Layer 10 of a small transformer language model trained on English Wikipedia (15 layers, counted from 0, width 64).
A neuron's activation on a vector x is GELU(gate . x) times (in . x), where the dot is the dot product.

Input weights of the MLP neurons that the questions are about. A number n stands for n times 0.002.
n18 gate: 50 69 -12 268 -93 -84 129 169 -135 -28 107 -240 -135 229 85 -23 206 -228 76 19 79 112 161 65 -96 -122 76 23 238 50 65 120 186 232 -12 19 -4 81 174 -259 71 97 76 54 -234 4 -83 -28 226 -170 -113 -255 -158 7 -41 57 139 -96 60 24 81 24 -19 -35
n30 gate: -156 90 13 67 22 116 -299 -115 -336 -90 77 168 -192 -52 195 -378 201 -213 -26 115 -77 -65 -151 -118 -74 115 81 187 -247 60 9 57 -25 9 17 39 201 -113 22 13 268 -66 266 70 -72 123 -4 -214 332 71 79 -118 -87 188 -50 -56 -76 32 -123 27 -83 -40 148 52
n43 gate: 149 23 -147 -147 20 -90 30 -27 66 -24 210 147 -245 94 104 194 92 -62 -167 35 122 0 -32 25 36 60 138 99 143 -97 -72 7 -101 -106 -43 -39 10 -3 -3 10 75 -66 -54 -20 -17 -152 -161 -43 6 50 126 69 89 9 20 -113 -7 10 207 -57 -213 -328 137 141
n61 gate: 208 -310 -47 135 -27 -193 -143 37 -92 -113 -194 -28 80 -36 36 -139 325 -123 45 -31 -22 -18 163 13 -259 144 89 93 45 -149 -109 260 31 259 -27 323 256 127 47 19 298 37 -203 -36 -131 14 -126 -163 14 -136 -46 23 -96 44 -251 -90 -178 231 22 -14 183 159 264 165
n73 gate: 148 0 -125 58 138 0 -170 62 -81 -47 128 -70 98 -143 -126 15 84 -34 351 228 22 8 19 90 167 -51 -83 0 76 114 34 -4 346 93 -229 103 -146 221 31 23 150 111 130 -145 -102 127 -157 176 15 63 0 118 40 -66 -118 26 -196 253 11 140 -61 -12 145 -38
n80 gate: 145 -82 -165 72 -265 264 -36 84 -109 8 94 92 89 -62 63 62 83 43 27 35 363 -103 -141 56 -181 52 8 242 -16 -290 -354 0 72 -28 -20 -32 43 59 -69 -64 61 321 86 -24 -45 179 65 77 51 20 260 103 -157 -11 25 35 134 -143 -27 92 83 -141 -67 12
n108 gate: -16 154 20 40 -51 -58 146 183 101 356 151 -48 108 8 62 -166 173 -74 -115 -65 -34 -78 -89 139 148 -175 48 -46 -70 112 -377 -16 124 -111 114 183 85 -136 -160 -230 109 8 -121 254 -165 -4 -137 104 116 16 40 -23 70 143 -194 -139 -36 -4 137 -71 -70 20 133 86
n207 gate: -74 -27 -224 136 12 -213 226 120 -126 -195 4 136 -52 -81 51 -217 -118 -212 38 -69 15 -63 -195 77 63 -112 279 -11 -35 -175 -172 4 148 100 118 279 -66 20 185 -187 -26 -59 65 -86 -157 107 -36 120 -19 68 258 -181 -29 79 7 77 61 207 96 80 134 -125 -211 12
n217 gate: -135 -42 -251 294 117 88 275 195 -39 60 150 16 -220 0 136 -96 129 230 -164 214 134 82 -81 44 -124 -151 -185 84 105 46 -252 -66 -45 95 -121 39 -65 202 148 -63 37 -51 -8 125 48 -185 160 -143 178 24 154 43 33 -90 -28 -31 28 218 -91 -71 -47 -112 -62 20
n224 gate: 39 147 -32 -44 86 69 63 -92 -54 49 221 -255 -125 -12 274 -23 220 70 100 208 230 -98 -54 70 -62 20 -173 172 -308 -245 -4 -86 11 80 55 0 35 -133 28 91 271 51 -101 -121 -56 -4 24 -28 4 -68 55 -223 -45 117 3 236 -12 110 -225 88 -67 -84 -78 -232
n241 gate: -79 -141 203 65 -12 -27 -20 187 102 -152 -8 36 -196 -35 262 -106 172 -20 19 90 31 -155 174 41 123 -45 127 -27 -182 4 -361 -131 77 44 -223 -83 0 -56 -200 16 157 56 181 91 -8 -76 -20 -199 106 29 105 -40 363 149 -64 -181 131 136 -236 -32 56 49 143 128
n18 in: 80 339 -70 140 -20 147 -49 198 -78 0 168 198 -224 92 61 315 -61 8 87 135 52 73 -221 72 -97 -66 38 -142 157 -209 -16 166 74 -21 -105 154 12 56 -232 -226 -43 -203 -8 -69 -29 -86 -270 -74 -108 25 -45 117 -178 -8 111 -72 25 -147 -39 -103 69 -104 -121 264
n30 in: 4 -315 -62 106 22 -136 -87 -4 175 -22 -56 35 89 -124 4 -17 104 -86 -216 -178 165 -9 244 -8 151 -71 -182 -88 137 -167 -241 22 50 -92 -108 60 59 -194 -49 -61 -54 -317 -277 99 67 26 -115 128 163 -381 -101 -169 222 54 -169 264 -27 -81 -46 -61 260 133 -103 -43
n43 in: 29 68 124 60 99 -19 -80 114 127 143 55 64 -74 -143 -20 143 -89 -40 129 -19 87 -3 -98 25 312 -97 -27 -61 -43 163 157 -323 -86 -90 -112 43 52 -20 230 150 38 -46 -20 -187 105 -146 -54 -61 108 34 -133 49 -62 70 172 13 64 -68 -80 80 0 88 -36 135
n61 in: -143 271 91 82 -178 37 269 -43 -31 -122 100 271 -78 -154 -55 -108 -51 -21 307 116 -83 131 29 83 -30 -91 17 144 -307 -134 114 114 -151 -146 -195 245 8 164 126 21 4 -140 118 68 -61 38 252 -169 38 234 17 -220 -239 81 -82 171 105 -35 128 73 148 13 -135 -76
n73 in: -76 121 79 -86 162 114 -167 -47 21 -91 -114 70 -36 -38 31 53 -170 42 158 -140 136 192 137 -4 -38 -12 55 -154 -222 -27 -50 -196 -37 20 -69 231 61 -196 -304 0 104 89 -302 -31 -87 -206 67 90 183 114 -136 -23 -330 -33 17 -38 -71 -88 64 -231 50 173 138 -46
n80 in: 15 -137 -34 31 -19 -136 19 152 -48 112 -433 -130 -61 -70 -11 88 -34 -142 -18 66 157 -41 -74 -4 71 -198 35 -237 19 -52 11 37 72 99 82 -26 -55 -48 12 -30 -129 -30 143 26 -258 396 200 -233 0 73 106 -101 -59 -75 133 44 -15 -54 -91 -114 -146 84 -187 56
n108 in: -342 143 -114 5 5 -110 -113 109 40 -15 -355 -138 -90 5 198 -143 229 -87 389 119 138 -184 -34 -141 -232 54 55 61 -34 -154 -72 -160 -42 15 214 150 100 24 -5 44 84 -15 115 -189 0 -24 -473 -169 67 -437 -5 -126 25 -51 163 167 5 100 -231 -231 -126 169 -131 73
n207 in: -332 -24 33 -46 49 -4 132 154 -56 17 137 -62 -29 -173 -77 84 -193 -29 -188 -32 -40 192 -190 -65 -134 -133 -59 -223 37 -89 292 -175 -47 141 94 322 112 155 -63 -70 -173 -340 148 -134 -163 115 71 4 -12 -176 190 37 -77 43 18 -161 55 -55 72 -116 -86 175 -102 -20
n217 in: 159 -90 -163 81 -46 22 61 -109 192 130 -211 12 -66 -94 -140 -41 141 118 -63 49 37 -30 -204 179 -23 -175 -98 89 11 87 -45 -183 95 -4 -92 -19 19 -49 31 -15 29 -172 193 -76 -74 81 223 -128 87 277 -62 274 -159 88 98 -19 -165 -110 -330 -170 141 -35 -61 134
n224 in: -119 110 -123 -55 156 -132 211 -232 -127 -198 -119 113 124 -26 124 26 58 13 35 -306 70 -31 252 13 71 -195 206 -4 -129 49 -62 -89 73 -172 -67 -85 131 -93 215 267 -9 -94 -124 -58 82 -27 -124 64 -322 -105 198 -223 402 -312 24 48 -234 0 104 95 205 105 22 -80
n241 in: 297 -24 67 -88 -140 85 112 -63 -64 -191 -162 142 -169 57 -20 24 -21 226 -133 52 4 -98 126 65 237 25 0 140 -237 -195 -57 -152 -40 -63 -74 -180 182 -241 -25 -4 0 -8 136 -209 8 -149 126 -273 118 42 -46 -16 99 339 -15 -85 68 -340 172 21 -132 -29 -8 66

Each question shows a token from some text and the vector x that enters the MLP there. A number n stands for n times 0.0055.

"able": 8 -102 -179 22 56 140 104 19 -50 -27 -65 113 99 260 -23 -41 2 -36 50 203 -42 -56 8 -395 -83 -6 -104 -102 93 -37 24 -207 -55 94 -30 239 -62 102 -51 -63 -74 1 147 -124 -1 23 130 52 -108 -9 58 -87 -76 1 157 105 205 -73 50 -42 126 115 25 -143
Which neuron fires most, and how strongly? n207, at about 3.2

"r": 107 -35 -59 90 -25 3 80 25 -72 7 81 106 -65 -113 -165 -22 -73 5 118 65 40 46 133 77 21 -24 -46 61 38 61 8 46 -151 -140 -108 14 -24 161 12 0 -87 49 2 -9 14 -69 -137 -88 85 6 28 16 -28 -355 265 -146 -44 -52 -104 -64 -100 0 -178 -5
Which neuron fires most, and how strongly? n217, at about 1.1

"li": 92 113 -18 35 44 -109 87 118 -83 7 4 2 90 91 -133 -147 -188 142 -11 22 12 70 244 198 -24 168 38 -13 30 -101 -137 102 -85 -70 121 90 -12 45 -8 136 -123 -32 -50 -292 -21 -15 44 98 -106 143 72 -18 -154 -181 227 -44 -290 115 -53 43 15 -33 -77 55
Which of these neurons fires most? n73

" However": 0 -67 -180 250 150 62 76 223 126 42 120 -56 -26 204 -74 57 -111 -55 294 -106 -7 -37 61 -150 0 95 -103 -167 -206 17 -68 -291 -8 59 -21 -176 155 -27 -53 30 110 -25 1 153 -6 134 -203 -36 110 -47 18 43 59 -36 116 84 -39 156 94 -143 -84 70 116 41
The two highest activations, in order: n108, n73

"er": 10 -36 40 -76 31 18 16 36 29 -74 79 53 -12 55 -3 67 28 -131 28 143 18 75 155 -222 -36 24 -90 -7 14 87 15 14 -56 -202 -79 -27 18 78 78 -153 -205 2 -124 -11 -12 28 -68 139 15 6 49 -15 3 -353 271 82 -13 58 -13 66 3 13 18 -55
Which of these neurons fires most? n241

"obi": 123 103 -118 -53 268 -208 -67 -80 -87 -94 33 14 147 52 -51 -102 171 178 35 -40 57 76 114 -73 -60 187 56 -158 -45 113 -89 8 -187 -30 219 27 60 103 43 21 105 57 9 -280 55 138 0 94 -28 -10 152 40 -148 -5 213 -23 -246 172 -68 106 80 25 -107 44
Which of these neurons fires most? n224

" Youth": -45 -29 -82 -109 35 64 36 84 -26 -40 -26 35 21 25 -33 -2 31 -103 99 90 25 -1 -1 -330 3 -78 -8 2 -18 37 31 20 -8 -143 141 -73 -18 33 9 -72 -83 40 -86 51 56 -57 -62 41 -22 16 37 -133 -98 -270 315 44 36 -14 -58 21 40 96 50 -97
The three highest activations, in order: n217, n241, n30

" Pat": 70 67 112 -167 -8 -97 -63 5 -52 -12 -154 28 -78 10 26 122 -100 -18 -39 139 -9 -52 186 -46 0 -25 7 -83 147 -77 -54 -62 -33 -3 91 -120 -68 26 61 -118 -15 -105 80 -66 -114 -126 -30 -65 24 -31 -53 -123 49 -138 355 -113 99 105 27 23 99 44 -34 117
Which neuron fires most, and how strongly? n18, at about 0.84

" per": -185 -80 98 -53 93 230 27 -61 62 228 25 139 -162 -139 94 -224 -135 64 163 36 -37 -117 189 -58 -32 -80 -76 -56 -24 -156 132 75 -184 -66 23 -164 102 124 46 -88 58 -42 166 -108 -78 -30 244 -77 46 -70 -34 98 -16 -71 203 125 -126 -99 -34 -251 -97 -9 39 -123
Which of these neurons fires most? n217

",": 78 -51 35 230 49 -56 41 142 262 -5 -173 82 51 -89 103 40 55 -115 29 -113 -102 -9 139 -146 -6 16 27 33 10 14 -8 -56 -135 -49 -48 -85 195 57 -46 64 19 -6 -34 14 154 70 -14 -79 20 89 47 -199 -64 -73 17 83 -59 -21 31 -26 170 -12 -43 -19
Which of these neurons fires most? n61

"s": -12 -94 42 -115 -81 10 -37 42 161 -101 0 -12 -10 -3 108 -114 6 50 67 19 -68 -11 9 -397 12 -50 -28 1 -37 -69 124 48 -13 -28 10 -38 -35 99 3 -52 -38 83 9 -37 -1 -4 48 229 21 145 -26 -176 -96 -158 195 -57 -15 2 57 92 -174 62 -134 -85
Which neuron fires most, and how strongly? n217, at about 0.27

"wer": -69 -35 -8 188 -104 23 9 104 55 -74 -35 -128 41 -15 77 -27 53 30 101 -148 -123 -10 -35 -90 -139 64 -193 21 75 58 28 -150 -1 -74 -77 78 44 85 44 -164 -10 -76 -8 -75 61 101 86 31 30 3 -23 8 21 -240 336 52 39 223 59 52 119 -13 51 -21
The three highest activations, in order: n217, n241, n207

"eb": 252 38 -106 99 -35 2 -76 -16 -111 69 51 44 -14 76 -68 136 -95 -101 -28 -21 24 -51 45 -207 44 -65 47 -5 11 51 53 61 -176 -34 25 46 -29 -42 -36 -47 22 8 -29 -34 27 56 11 -9 36 35 -94 -34 27 -52 342 85 -123 28 -126 -219 -68 -49 -70 135
Which of these neurons fires most? n43

" through": -136 -151 -44 -44 22 72 -65 -40 255 -32 -75 -188 -44 32 -15 -34 121 -40 30 -41 -25 -62 151 -27 -95 22 64 -62 61 -106 22 -93 -18 -97 16 -59 3 17 -171 92 36 71 62 -31 -64 67 55 173 11 67 -80 -59 22 -78 175 20 -60 -222 66 79 101 59 -32 -54
Which neuron fires most, and how strongly? n61, at about 0.21

" (": 6 100 89 -89 -61 23 41 -193 52 95 -226 64 -59 21 147 -124 233 30 73 61 169 -18 27 323 -55 106 9 26 -26 230 -60 -15 13 -26 -24 -58 36 -119 71 -26 -50 1 179 52 159 -29 153 -105 -61 -6 -16 28 -76 -113 209 234 4 -173 200 -73 -5 -134 -73 -108
Which of these neurons fires most? n224

"ty": -47 -28 -75 121 43 10 66 -19 107 -49 -61 -32 -27 20 19 -46 34 -97 143 38 -85 76 6 -286 -75 2 -36 -47 -13 -23 94 -108 22 35 -25 61 -13 109 24 -145 -41 54 -60 24 120 44 78 2 43 68 70 -156 -28 -167 319 61 41 186 47 -18 -15 -11 -3 -125
The two highest activations, in order: n207, n241

"ner": 71 1 -111 -63 -62 75 88 -6 -10 14 87 47 49 94 -6 99 -217 -160 127 65 74 58 22 -265 -29 -112 -61 80 48 54 50 110 -134 -39 48 -99 92 -3 35 -135 -42 3 -84 7 32 -51 -69 88 -20 -2 -58 -47 -160 -274 298 90 -75 1 -58 -69 -22 -2 -22 -28
Which of these neurons fires most? n18

" Kevin": -31 -36 -43 -42 -34 -15 -13 1 -103 -117 34 10 -92 36 -56 -20 -174 -26 26 35 -3 117 145 -185 39 29 167 -104 17 79 -32 71 -115 -229 -143 -3 88 7 81 -72 -49 4 -101 119 21 -109 -25 -71 -14 -15 12 88 -96 -363 230 -56 -62 -1 17 63 111 -14 69 20
Which neuron fires most, and how strongly? n43, at about 0.26

" Div": -71 -49 79 -51 -8 -204 9 -113 -64 -120 -105 -157 24 -84 -195 -38 290 -168 -239 -142 31 -285 72 -231 61 -147 -111 -3 -40 209 60 151 -269 -97 6 -145 -25 29 -174 21 -1 -174 -52 -58 59 38 -48 6 25 -28 -38 1 -7 8 186 64 33 -18 176 7 10 38 113 9
Which of these neurons fires most? n30

" Communist": -91 46 -27 -71 26 26 -66 129 -30 -138 -4 -36 142 70 -18 50 14 -99 82 114 121 -2 49 -362 30 -51 -33 -39 17 42 131 3 23 -181 -43 -143 -57 103 -204 -107 -87 -20 -153 -6 -36 -139 53 124 101 -89 -36 -100 -130 -60 287 25 7 42 39 9 42 8 -6 -29
The two highest activations, in order: n18, n217